Layer 2 of a small transformer language model trained on English Wikipedia (12 layers, counted from 0, width 64).
A neuron's activation on a vector x is SiLU(gate . x) times (in . x), where the dot is the dot product.

Input weights of the MLP neurons that the questions are about. A number n stands for (n - 128) times 0.0088.
n8 gate: 99, 109, 90, 140, 100, 84, 123, 183, 85, 127, 176, 135, 161, 146, 153, 134, 146, 111, 73, 131, 167, 158, 119, 140, 166, 144, 180, 126, 87, 137, 75, 150, 169, 113, 145, 194, 117, 139, 130, 57, 91, 114, 71, 125, 172, 85, 127, 112, 133, 176, 190, 104, 158, 97, 165, 169, 138, 171, 103, 113, 102, 100, 110, 131
n16 gate: 134, 173, 68, 151, 116, 173, 133, 128, 141, 168, 149, 201, 177, 134, 70, 139, 159, 138, 136, 109, 80, 187, 96, 125, 142, 167, 129, 133, 186, 145, 138, 84, 194, 63, 135, 116, 131, 184, 71, 148, 136, 113, 99, 112, 151, 157, 131, 180, 105, 161, 104, 114, 133, 151, 121, 147, 76, 146, 161, 143, 166, 178, 112, 85
n41 gate: 176, 125, 98, 138, 108, 135, 193, 199, 160, 103, 156, 77, 152, 145, 164, 78, 133, 69, 161, 144, 67, 113, 162, 169, 128, 138, 127, 153, 127, 203, 81, 99, 118, 99, 124, 125, 152, 111, 124, 89, 126, 128, 129, 141, 153, 126, 141, 191, 132, 101, 109, 85, 137, 101, 149, 139, 107, 186, 127, 190, 117, 142, 158, 143
n74 gate: 102, 99, 160, 206, 206, 111, 129, 127, 80, 104, 148, 167, 103, 162, 140, 139, 145, 122, 78, 174, 147, 109, 124, 124, 153, 128, 177, 91, 129, 147, 111, 125, 164, 158, 210, 136, 97, 118, 132, 147, 134, 77, 170, 68, 117, 123, 145, 119, 118, 170, 147, 87, 118, 141, 130, 127, 161, 113, 151, 36, 136, 147, 127, 94
n94 gate: 113, 119, 111, 146, 115, 134, 181, 148, 116, 136, 113, 151, 158, 131, 144, 123, 67, 162, 122, 105, 167, 134, 134, 173, 166, 177, 171, 138, 66, 157, 101, 111, 181, 168, 181, 164, 168, 152, 112, 75, 183, 103, 66, 153, 96, 71, 152, 113, 68, 141, 160, 95, 70, 143, 162, 86, 71, 163, 85, 109, 134, 108, 111, 98
n106 gate: 120, 124, 148, 127, 113, 127, 135, 100, 180, 110, 148, 79, 178, 60, 111, 146, 135, 128, 58, 121, 86, 146, 112, 198, 209, 112, 107, 185, 76, 177, 139, 109, 154, 157, 94, 179, 155, 120, 122, 99, 126, 117, 128, 162, 188, 190, 160, 84, 149, 174, 148, 103, 127, 147, 119, 160, 170, 112, 132, 150, 75, 142, 129, 143
n120 gate: 204, 136, 111, 146, 96, 117, 149, 161, 122, 191, 137, 218, 188, 97, 163, 139, 147, 109, 146, 132, 137, 133, 92, 163, 132, 155, 159, 108, 155, 96, 150, 125, 141, 114, 130, 142, 166, 152, 121, 76, 45, 107, 158, 101, 139, 144, 147, 131, 81, 171, 73, 222, 139, 122, 150, 187, 130, 100, 99, 99, 166, 122, 127, 129
n127 gate: 153, 105, 112, 133, 125, 135, 146, 7, 116, 102, 159, 80, 136, 115, 166, 135, 174, 126, 138, 124, 91, 125, 99, 140, 140, 139, 66, 148, 109, 147, 155, 99, 134, 108, 128, 135, 123, 155, 67, 116, 174, 118, 131, 139, 129, 120, 116, 88, 162, 147, 87, 161, 125, 143, 112, 170, 156, 170, 166, 56, 121, 167, 118, 71
n133 gate: 89, 133, 67, 151, 197, 20, 170, 102, 120, 161, 57, 92, 185, 119, 145, 178, 173, 90, 154, 121, 119, 102, 108, 121, 121, 170, 145, 133, 117, 110, 148, 98, 136, 82, 100, 141, 95, 123, 138, 82, 131, 66, 120, 100, 92, 176, 153, 106, 155, 197, 169, 168, 186, 130, 131, 144, 128, 153, 211, 135, 75, 135, 157, 155
n156 gate: 130, 108, 100, 148, 154, 71, 154, 191, 129, 112, 99, 122, 122, 176, 96, 145, 178, 134, 135, 153, 160, 137, 58, 112, 138, 131, 189, 145, 130, 146, 155, 117, 125, 120, 130, 198, 186, 124, 111, 119, 109, 126, 88, 209, 184, 120, 179, 116, 61, 175, 78, 102, 162, 121, 123, 129, 160, 91, 146, 92, 141, 133, 165, 126
n177 gate: 47, 150, 111, 135, 98, 117, 154, 112, 183, 94, 182, 144, 147, 124, 86, 193, 141, 103, 86, 164, 106, 120, 119, 134, 153, 143, 124, 82, 186, 133, 113, 116, 182, 212, 153, 138, 154, 121, 123, 134, 198, 84, 125, 104, 116, 155, 171, 88, 155, 172, 209, 151, 133, 123, 152, 85, 170, 133, 93, 55, 96, 83, 99, 130
n8 in: 141, 83, 85, 106, 87, 170, 151, 131, 175, 137, 123, 132, 169, 178, 149, 157, 170, 99, 66, 135, 164, 86, 149, 130, 103, 173, 118, 93, 107, 114, 81, 140, 154, 123, 154, 123, 135, 135, 146, 89, 105, 132, 111, 132, 158, 130, 143, 125, 138, 196, 141, 148, 102, 72, 171, 211, 97, 149, 91, 123, 129, 175, 110, 142
n16 in: 132, 187, 129, 130, 129, 119, 134, 113, 140, 143, 145, 97, 40, 195, 174, 122, 145, 106, 204, 127, 105, 90, 150, 145, 164, 126, 146, 86, 153, 138, 143, 120, 117, 147, 118, 146, 78, 84, 135, 105, 139, 140, 100, 112, 102, 171, 166, 116, 178, 128, 207, 44, 106, 85, 106, 179, 97, 135, 158, 133, 139, 183, 47, 158
n41 in: 155, 103, 130, 76, 172, 101, 124, 144, 134, 142, 117, 129, 60, 169, 117, 137, 121, 77, 211, 135, 156, 124, 79, 90, 34, 112, 44, 95, 140, 120, 188, 105, 158, 130, 166, 99, 152, 149, 141, 110, 138, 132, 151, 137, 148, 103, 113, 127, 144, 149, 94, 121, 97, 167, 146, 150, 94, 121, 133, 139, 169, 116, 114, 121
n74 in: 98, 103, 169, 116, 166, 83, 78, 184, 132, 142, 162, 142, 106, 181, 197, 153, 84, 118, 103, 160, 141, 89, 148, 121, 80, 71, 136, 130, 144, 131, 88, 141, 135, 118, 121, 180, 144, 172, 132, 132, 146, 98, 87, 101, 129, 76, 155, 141, 161, 138, 186, 135, 129, 61, 129, 148, 146, 112, 218, 154, 107, 109, 101, 116
n94 in: 185, 135, 134, 115, 131, 84, 15, 130, 142, 145, 162, 97, 106, 119, 154, 151, 125, 147, 194, 160, 106, 64, 100, 127, 90, 87, 110, 172, 79, 54, 160, 140, 116, 71, 91, 132, 149, 152, 148, 189, 66, 102, 147, 136, 142, 165, 177, 154, 163, 195, 99, 145, 176, 125, 62, 128, 122, 53, 145, 171, 95, 109, 144, 142
n106 in: 88, 128, 194, 152, 130, 165, 121, 118, 147, 107, 109, 140, 124, 140, 85, 140, 192, 123, 111, 153, 95, 144, 119, 144, 119, 81, 104, 87, 171, 108, 156, 96, 55, 116, 92, 102, 136, 141, 137, 142, 108, 79, 132, 147, 134, 70, 114, 115, 173, 143, 205, 169, 119, 135, 168, 147, 162, 210, 136, 136, 141, 96, 156, 54
n120 in: 164, 177, 143, 152, 85, 163, 96, 78, 129, 94, 125, 106, 129, 192, 130, 153, 108, 230, 163, 138, 157, 164, 91, 106, 120, 145, 134, 154, 121, 114, 114, 102, 144, 168, 168, 131, 203, 141, 134, 112, 87, 106, 144, 113, 101, 119, 146, 109, 112, 170, 108, 202, 147, 162, 155, 58, 106, 157, 161, 56, 122, 109, 118, 139
n127 in: 143, 75, 165, 133, 22, 144, 123, 144, 159, 135, 146, 108, 176, 135, 156, 179, 107, 147, 89, 141, 134, 82, 132, 123, 181, 127, 97, 134, 52, 187, 136, 153, 114, 151, 107, 162, 166, 96, 113, 134, 114, 62, 119, 116, 135, 96, 119, 120, 149, 131, 77, 124, 136, 121, 99, 139, 152, 88, 86, 131, 118, 158, 95, 144
n133 in: 101, 121, 236, 133, 159, 141, 67, 239, 156, 145, 163, 136, 103, 100, 87, 97, 70, 106, 179, 121, 120, 157, 72, 138, 139, 65, 107, 128, 121, 126, 118, 110, 100, 133, 126, 133, 224, 205, 100, 160, 77, 110, 92, 124, 210, 112, 120, 128, 109, 145, 125, 155, 106, 149, 147, 120, 61, 129, 76, 122, 95, 43, 99, 117
n156 in: 135, 116, 101, 135, 117, 108, 176, 175, 152, 88, 122, 137, 78, 117, 153, 116, 115, 140, 126, 78, 130, 107, 126, 149, 117, 93, 124, 92, 167, 136, 132, 137, 135, 106, 189, 185, 214, 100, 110, 96, 98, 157, 132, 156, 123, 123, 124, 142, 44, 199, 93, 121, 158, 147, 137, 105, 151, 131, 84, 42, 140, 103, 123, 118
n177 in: 75, 179, 144, 120, 173, 148, 85, 161, 166, 146, 108, 74, 123, 114, 132, 118, 127, 111, 134, 96, 136, 147, 108, 134, 159, 192, 84, 41, 174, 167, 111, 94, 145, 107, 109, 133, 145, 106, 122, 165, 140, 186, 138, 129, 59, 117, 162, 101, 133, 179, 77, 77, 109, 153, 29, 164, 146, 126, 105, 99, 132, 129, 96, 183

Each question shows a token from some text and the vector x that enters the MLP there. A number n stands for (n - 128) times 0.17.

" d": 93, 138, 112, 148, 169, 147, 126, 117, 119, 138, 120, 141, 114, 167, 174, 112, 154, 159, 121, 135, 107, 134, 127, 139, 113, 111, 160, 79, 149, 144, 141, 248, 112, 193, 127, 96, 167, 98, 116, 117, 112, 106, 85, 158, 137, 115, 154, 133, 170, 163, 128, 133, 138, 137, 101, 115, 121, 124, 101, 136, 146, 136, 160, 171
Which three neurons fire most, strongest first? n156, n177, n74

"ing": 141, 130, 146, 73, 131, 106, 91, 132, 142, 144, 116, 115, 145, 158, 131, 124, 135, 136, 133, 118, 121, 135, 159, 141, 123, 122, 117, 130, 121, 101, 108, 155, 78, 128, 120, 77, 145, 99, 146, 147, 87, 122, 130, 126, 157, 122, 125, 157, 140, 161, 129, 126, 145, 132, 101, 149, 132, 99, 144, 177, 148, 137, 138, 123
Which neuron fires most, and how strongly? n41, at about 15

"1": 129, 118, 123, 130, 115, 128, 90, 144, 135, 149, 145, 76, 104, 146, 150, 114, 142, 118, 127, 160, 102, 113, 157, 122, 121, 117, 127, 144, 125, 164, 108, 163, 139, 126, 128, 54, 93, 134, 139, 154, 119, 119, 133, 136, 129, 119, 123, 144, 156, 117, 131, 126, 120, 111, 107, 131, 165, 163, 142, 151, 93, 132, 99, 126
The neuron with the highest activation: n127

"re": 119, 132, 126, 138, 72, 131, 100, 122, 149, 123, 126, 141, 143, 142, 121, 96, 109, 129, 154, 142, 131, 111, 149, 124, 132, 135, 135, 134, 102, 110, 146, 183, 129, 110, 103, 98, 89, 148, 150, 125, 120, 94, 87, 162, 120, 132, 106, 139, 122, 121, 151, 119, 101, 144, 117, 126, 138, 141, 107, 159, 182, 106, 123, 130
The neuron with the highest activation: n94

"el": 130, 129, 127, 97, 91, 139, 96, 90, 137, 93, 133, 107, 168, 135, 134, 156, 125, 107, 150, 117, 126, 113, 164, 88, 127, 144, 120, 131, 124, 134, 133, 178, 115, 138, 119, 99, 158, 107, 149, 123, 100, 151, 113, 132, 139, 149, 134, 145, 160, 121, 88, 128, 118, 87, 91, 138, 132, 128, 122, 108, 133, 132, 110, 122
The neuron with the highest activation: n127

" S": 131, 164, 141, 136, 93, 143, 141, 140, 139, 167, 146, 142, 121, 180, 127, 130, 129, 166, 165, 145, 100, 148, 87, 123, 121, 150, 161, 106, 182, 131, 145, 212, 130, 158, 136, 104, 133, 89, 121, 83, 114, 144, 129, 113, 166, 100, 95, 130, 129, 121, 170, 130, 126, 137, 135, 127, 127, 155, 113, 121, 170, 130, 118, 125
Which neuron fires most, and how strongly? n120, at about 210

" P": 139, 133, 135, 131, 143, 137, 105, 139, 108, 148, 168, 123, 128, 166, 124, 130, 158, 185, 121, 119, 89, 135, 90, 116, 144, 128, 147, 99, 181, 166, 125, 173, 96, 169, 133, 123, 132, 125, 137, 122, 125, 141, 118, 124, 143, 128, 80, 129, 166, 156, 172, 114, 131, 118, 112, 107, 151, 131, 139, 181, 166, 151, 133, 117
Which two neurons fire most, strongest first? n16, n74

"ep": 97, 135, 139, 115, 128, 167, 126, 105, 151, 116, 132, 123, 146, 125, 118, 120, 134, 136, 135, 110, 90, 142, 139, 96, 139, 114, 129, 118, 132, 137, 123, 183, 80, 112, 131, 165, 153, 172, 164, 111, 130, 120, 150, 127, 134, 148, 68, 138, 151, 163, 160, 144, 136, 109, 124, 118, 134, 142, 108, 147, 143, 130, 99, 113
Which neuron fires most, and how strongly? n106, at about 110

"and": 145, 123, 86, 89, 140, 98, 113, 125, 127, 106, 120, 124, 109, 145, 141, 119, 114, 112, 139, 133, 144, 126, 130, 102, 105, 98, 130, 146, 140, 137, 122, 194, 90, 128, 119, 79, 123, 98, 122, 132, 79, 143, 151, 141, 144, 118, 105, 160, 135, 111, 119, 136, 127, 123, 77, 159, 140, 110, 122, 130, 110, 117, 160, 108
Which neuron fires most, and how strongly? n41, at about 37

"ot": 184, 105, 139, 99, 102, 96, 159, 90, 114, 119, 157, 78, 117, 122, 124, 92, 135, 111, 115, 116, 136, 130, 134, 100, 102, 118, 88, 109, 113, 127, 121, 195, 130, 125, 146, 93, 89, 150, 145, 120, 125, 160, 152, 124, 173, 124, 127, 135, 153, 133, 95, 120, 126, 131, 123, 163, 101, 133, 130, 164, 143, 105, 115, 155
The neuron with the highest activation: n41

"0": 124, 129, 97, 123, 123, 152, 85, 164, 112, 140, 148, 65, 106, 121, 123, 113, 109, 141, 140, 148, 111, 127, 138, 120, 126, 127, 109, 148, 109, 164, 131, 169, 135, 153, 130, 105, 103, 142, 136, 131, 123, 143, 117, 100, 133, 104, 104, 140, 149, 137, 94, 146, 130, 142, 92, 129, 151, 122, 129, 129, 131, 134, 121, 139
The neuron with the highest activation: n127

"ag": 154, 51, 144, 62, 187, 148, 113, 135, 140, 161, 157, 135, 120, 108, 111, 138, 124, 135, 170, 99, 127, 156, 130, 113, 119, 103, 107, 92, 153, 149, 156, 160, 93, 116, 154, 144, 147, 85, 147, 129, 125, 159, 113, 152, 147, 135, 101, 107, 161, 111, 84, 118, 126, 111, 127, 143, 133, 114, 129, 151, 143, 98, 153, 159
Which two neurons fire most, strongest first? n156, n120

"ov": 148, 105, 111, 85, 117, 159, 132, 121, 134, 112, 156, 143, 160, 131, 130, 137, 118, 148, 127, 144, 126, 131, 121, 116, 87, 93, 139, 128, 172, 123, 129, 172, 100, 145, 130, 126, 112, 143, 117, 122, 85, 152, 162, 169, 112, 135, 43, 112, 133, 150, 88, 124, 120, 112, 95, 102, 111, 113, 91, 167, 138, 141, 133, 131
The neuron with the highest activation: n16

"es": 102, 135, 130, 93, 99, 115, 111, 118, 160, 112, 131, 131, 110, 126, 165, 110, 108, 128, 149, 125, 147, 131, 139, 133, 105, 124, 146, 128, 121, 78, 151, 167, 122, 126, 110, 95, 118, 139, 151, 113, 108, 153, 152, 126, 122, 114, 99, 153, 145, 123, 150, 128, 129, 130, 121, 147, 135, 109, 153, 134, 151, 113, 131, 143
The neuron with the highest activation: n120

"en": 132, 176, 144, 125, 123, 174, 93, 121, 125, 153, 114, 159, 121, 153, 133, 125, 145, 140, 127, 135, 125, 94, 147, 123, 111, 108, 106, 160, 169, 96, 132, 157, 125, 147, 113, 104, 114, 118, 101, 140, 121, 140, 124, 137, 142, 148, 76, 151, 151, 121, 124, 86, 163, 131, 102, 144, 138, 103, 102, 120, 163, 143, 139, 117
The neuron with the highest activation: n16

"ers": 118, 133, 130, 70, 93, 113, 114, 136, 166, 122, 129, 133, 129, 145, 164, 119, 147, 157, 136, 115, 134, 99, 98, 147, 115, 136, 140, 124, 104, 109, 159, 170, 126, 131, 96, 68, 140, 120, 127, 138, 111, 161, 98, 136, 149, 123, 100, 132, 158, 113, 140, 126, 135, 113, 71, 165, 144, 101, 136, 148, 157, 117, 126, 129
The neuron with the highest activation: n156

".": 104, 138, 140, 113, 101, 113, 118, 142, 121, 132, 122, 126, 134, 129, 134, 133, 128, 154, 162, 173, 149, 142, 124, 114, 127, 120, 123, 117, 127, 118, 124, 168, 105, 104, 114, 83, 120, 107, 136, 150, 157, 119, 112, 154, 141, 108, 118, 148, 128, 91, 143, 159, 117, 126, 117, 146, 130, 148, 117, 131, 135, 168, 113, 149
Which neuron fires most, and how strongly? n156, at about 0.11

" ": 122, 146, 137, 153, 136, 107, 122, 116, 130, 129, 134, 123, 145, 141, 164, 115, 125, 135, 131, 117, 164, 128, 119, 67, 131, 140, 157, 124, 143, 142, 152, 147, 98, 167, 139, 103, 125, 96, 133, 148, 126, 146, 133, 139, 117, 100, 133, 123, 148, 126, 116, 149, 129, 133, 96, 129, 155, 141, 120, 144, 162, 134, 112, 154
The neuron with the highest activation: n133

"em": 130, 104, 111, 117, 117, 135, 116, 139, 143, 115, 140, 132, 147, 152, 142, 112, 125, 146, 109, 129, 130, 136, 136, 120, 150, 122, 148, 151, 114, 117, 121, 208, 147, 146, 134, 128, 162, 139, 153, 163, 121, 131, 137, 121, 164, 182, 103, 122, 153, 133, 135, 124, 117, 92, 110, 152, 125, 102, 170, 116, 102, 132, 106, 110
Which neuron fires most, and how strongly? n8, at about 110

" o": 114, 118, 193, 135, 125, 146, 122, 131, 167, 134, 134, 121, 143, 151, 147, 83, 148, 176, 112, 100, 150, 145, 109, 100, 171, 150, 171, 112, 150, 111, 144, 205, 116, 176, 97, 78, 94, 155, 152, 101, 180, 86, 140, 157, 126, 134, 132, 170, 192, 154, 144, 115, 98, 152, 155, 144, 130, 137, 70, 123, 118, 118, 153, 147
Which three neurons fire most, strongest first? n106, n8, n177

"ine": 159, 136, 92, 112, 135, 63, 103, 135, 114, 110, 139, 126, 134, 148, 129, 96, 145, 118, 123, 158, 173, 134, 117, 118, 64, 112, 130, 139, 131, 137, 128, 174, 110, 118, 144, 120, 144, 100, 182, 91, 147, 116, 148, 154, 163, 130, 110, 162, 123, 163, 133, 128, 106, 93, 135, 163, 143, 95, 133, 159, 153, 95, 117, 136
The neuron with the highest activation: n8

"c": 140, 150, 120, 122, 137, 135, 129, 142, 152, 127, 159, 141, 111, 132, 103, 126, 138, 114, 123, 134, 123, 154, 136, 113, 144, 113, 123, 130, 128, 102, 114, 166, 108, 160, 121, 125, 149, 106, 137, 144, 137, 146, 135, 176, 126, 150, 110, 105, 153, 106, 123, 128, 108, 88, 117, 123, 145, 108, 103, 126, 119, 122, 88, 157
The neuron with the highest activation: n177

"le": 131, 105, 157, 107, 97, 122, 118, 160, 108, 88, 135, 142, 152, 128, 135, 112, 139, 139, 129, 148, 135, 106, 127, 115, 137, 155, 141, 133, 101, 141, 136, 174, 114, 137, 133, 112, 100, 124, 188, 122, 124, 116, 108, 153, 141, 128, 121, 170, 162, 142, 137, 104, 127, 132, 120, 140, 136, 135, 119, 123, 138, 132, 101, 119
Which neuron fires most, and how strongly? n8, at about 160

" h": 124, 133, 91, 131, 133, 129, 100, 110, 119, 100, 164, 145, 132, 148, 165, 100, 126, 137, 135, 185, 153, 144, 131, 127, 176, 181, 146, 71, 143, 130, 135, 188, 137, 171, 94, 101, 149, 105, 120, 125, 114, 102, 129, 122, 79, 109, 118, 136, 149, 144, 131, 132, 94, 131, 150, 136, 109, 117, 107, 72, 161, 116, 92, 113
Which two neurons fire most, strongest first? n177, n120

"l": 116, 117, 142, 112, 146, 158, 99, 106, 144, 82, 130, 138, 153, 115, 127, 130, 156, 94, 130, 150, 115, 100, 133, 103, 147, 135, 97, 125, 137, 122, 143, 170, 102, 141, 124, 123, 154, 105, 132, 117, 125, 127, 120, 126, 144, 140, 117, 123, 166, 120, 133, 107, 98, 115, 116, 97, 108, 165, 131, 110, 113, 133, 100, 143
Which three neurons fire most, strongest first? n106, n127, n177

"ol": 130, 122, 126, 105, 90, 95, 119, 95, 138, 97, 139, 103, 170, 141, 118, 141, 162, 90, 164, 112, 101, 107, 157, 104, 140, 124, 124, 138, 91, 110, 119, 171, 109, 125, 113, 100, 111, 157, 147, 153, 132, 127, 104, 111, 180, 158, 97, 124, 155, 120, 116, 156, 91, 137, 106, 143, 138, 132, 115, 140, 154, 100, 114, 166
Which neuron fires most, and how strongly? n127, at about 110

"mer": 130, 114, 159, 117, 135, 122, 126, 157, 135, 133, 83, 137, 116, 120, 150, 118, 137, 67, 126, 135, 90, 151, 124, 130, 90, 144, 124, 151, 125, 140, 90, 165, 107, 147, 111, 116, 98, 138, 158, 153, 100, 99, 141, 136, 168, 154, 110, 151, 184, 159, 155, 123, 138, 140, 92, 107, 135, 100, 170, 145, 144, 105, 123, 147
Which three neurons fire most, strongest first? n133, n41, n106

"ly": 157, 98, 115, 126, 113, 111, 114, 136, 139, 104, 101, 146, 121, 155, 137, 103, 100, 106, 157, 134, 118, 110, 122, 160, 115, 119, 89, 127, 160, 132, 134, 157, 108, 112, 130, 68, 85, 106, 129, 129, 117, 147, 153, 112, 124, 116, 137, 156, 105, 138, 124, 103, 115, 120, 114, 155, 141, 115, 106, 131, 138, 93, 123, 162
The neuron with the highest activation: n41

" C": 141, 144, 110, 145, 134, 125, 149, 141, 130, 144, 167, 146, 132, 168, 97, 119, 161, 211, 139, 118, 102, 127, 100, 123, 126, 128, 182, 109, 131, 128, 79, 194, 121, 190, 102, 81, 146, 120, 118, 138, 130, 136, 115, 119, 132, 127, 102, 134, 143, 127, 157, 145, 104, 103, 121, 130, 136, 145, 135, 132, 146, 137, 74, 130
Which two neurons fire most, strongest first? n16, n8

" |": 102, 138, 148, 137, 131, 127, 109, 110, 108, 144, 117, 129, 132, 146, 89, 94, 135, 124, 152, 148, 134, 127, 132, 119, 136, 126, 128, 125, 132, 141, 71, 161, 149, 137, 126, 120, 126, 130, 128, 111, 127, 151, 117, 140, 114, 101, 114, 142, 144, 156, 106, 123, 142, 116, 106, 125, 112, 151, 136, 139, 172, 158, 127, 154
The neuron with the highest activation: n16

" The": 122, 128, 109, 100, 113, 152, 163, 142, 68, 124, 121, 102, 130, 126, 118, 112, 133, 140, 88, 140, 156, 149, 112, 111, 143, 154, 137, 96, 133, 133, 62, 190, 101, 165, 126, 81, 89, 135, 152, 150, 131, 94, 128, 143, 150, 124, 107, 146, 121, 117, 155, 109, 125, 138, 123, 114, 146, 140, 122, 114, 168, 118, 146, 97
The neuron with the highest activation: n8

" In": 111, 158, 140, 122, 127, 141, 114, 113, 135, 131, 103, 116, 124, 144, 134, 98, 129, 131, 116, 97, 137, 141, 167, 158, 70, 132, 103, 127, 170, 107, 62, 150, 113, 187, 130, 108, 127, 130, 145, 138, 165, 121, 121, 89, 153, 114, 94, 140, 120, 114, 140, 130, 118, 146, 115, 108, 126, 132, 99, 120, 146, 163, 90, 105
The neuron with the highest activation: n177

" Ch": 135, 133, 146, 122, 136, 149, 81, 127, 118, 136, 131, 148, 153, 170, 146, 143, 186, 132, 160, 115, 86, 146, 68, 103, 138, 147, 147, 99, 160, 113, 63, 210, 85, 170, 131, 123, 106, 130, 105, 130, 109, 102, 137, 92, 130, 91, 100, 139, 155, 138, 141, 159, 117, 72, 136, 94, 148, 107, 118, 118, 115, 148, 100, 121
Which three neurons fire most, strongest first? n74, n120, n8

" s": 120, 165, 124, 143, 117, 130, 126, 101, 150, 156, 142, 159, 125, 155, 180, 125, 136, 175, 165, 160, 128, 180, 125, 120, 149, 129, 144, 78, 174, 111, 153, 209, 147, 175, 123, 101, 135, 99, 116, 89, 132, 143, 110, 131, 162, 124, 127, 123, 145, 137, 141, 130, 133, 127, 127, 155, 116, 164, 97, 119, 167, 108, 127, 145
Which three neurons fire most, strongest first? n120, n16, n8

" de": 114, 147, 173, 113, 120, 142, 144, 109, 147, 92, 143, 150, 131, 155, 151, 117, 102, 129, 181, 136, 169, 100, 169, 152, 121, 107, 179, 108, 116, 123, 77, 192, 117, 173, 152, 73, 176, 148, 124, 82, 167, 117, 129, 163, 144, 133, 100, 146, 122, 136, 127, 73, 90, 99, 131, 82, 136, 123, 140, 90, 185, 135, 155, 103
The neuron with the highest activation: n74

" of": 116, 124, 186, 112, 133, 99, 141, 139, 107, 138, 129, 125, 143, 119, 148, 121, 122, 105, 124, 151, 151, 114, 166, 124, 105, 146, 94, 126, 163, 127, 114, 176, 84, 160, 126, 74, 153, 134, 146, 88, 126, 111, 117, 129, 127, 126, 118, 131, 142, 123, 136, 139, 147, 109, 128, 127, 115, 131, 154, 123, 135, 142, 132, 128
The neuron with the highest activation: n41

"o": 146, 147, 144, 104, 113, 118, 114, 152, 131, 116, 123, 110, 142, 105, 121, 127, 143, 154, 134, 164, 128, 101, 128, 93, 95, 106, 137, 130, 108, 143, 119, 169, 138, 164, 107, 110, 153, 146, 159, 109, 113, 146, 154, 160, 121, 143, 96, 126, 150, 127, 127, 99, 126, 129, 125, 128, 136, 142, 115, 106, 127, 100, 124, 140
The neuron with the highest activation: n41

" R": 136, 135, 129, 136, 134, 134, 109, 159, 91, 149, 181, 123, 146, 164, 123, 145, 141, 141, 136, 104, 117, 75, 108, 132, 90, 135, 182, 117, 172, 138, 135, 232, 116, 185, 115, 102, 143, 108, 95, 111, 149, 130, 103, 147, 116, 133, 94, 136, 139, 126, 174, 101, 113, 160, 140, 147, 135, 156, 126, 120, 174, 149, 114, 122
Which two neurons fire most, strongest first? n74, n8

"ab": 154, 118, 179, 107, 128, 139, 80, 132, 88, 122, 111, 126, 109, 126, 126, 86, 149, 134, 159, 146, 140, 128, 125, 101, 158, 113, 135, 132, 141, 86, 135, 176, 89, 114, 110, 108, 97, 133, 158, 133, 121, 106, 91, 134, 115, 126, 81, 87, 158, 133, 112, 111, 174, 130, 97, 116, 119, 133, 125, 146, 138, 97, 154, 127
The neuron with the highest activation: n8

"st": 142, 115, 147, 102, 155, 132, 122, 160, 124, 92, 141, 159, 125, 134, 117, 116, 122, 94, 146, 140, 113, 132, 101, 119, 131, 112, 94, 122, 133, 105, 127, 140, 84, 134, 125, 114, 160, 74, 129, 104, 107, 109, 144, 129, 131, 122, 104, 142, 113, 126, 138, 88, 115, 110, 74, 122, 163, 127, 153, 134, 135, 106, 121, 132
The neuron with the highest activation: n41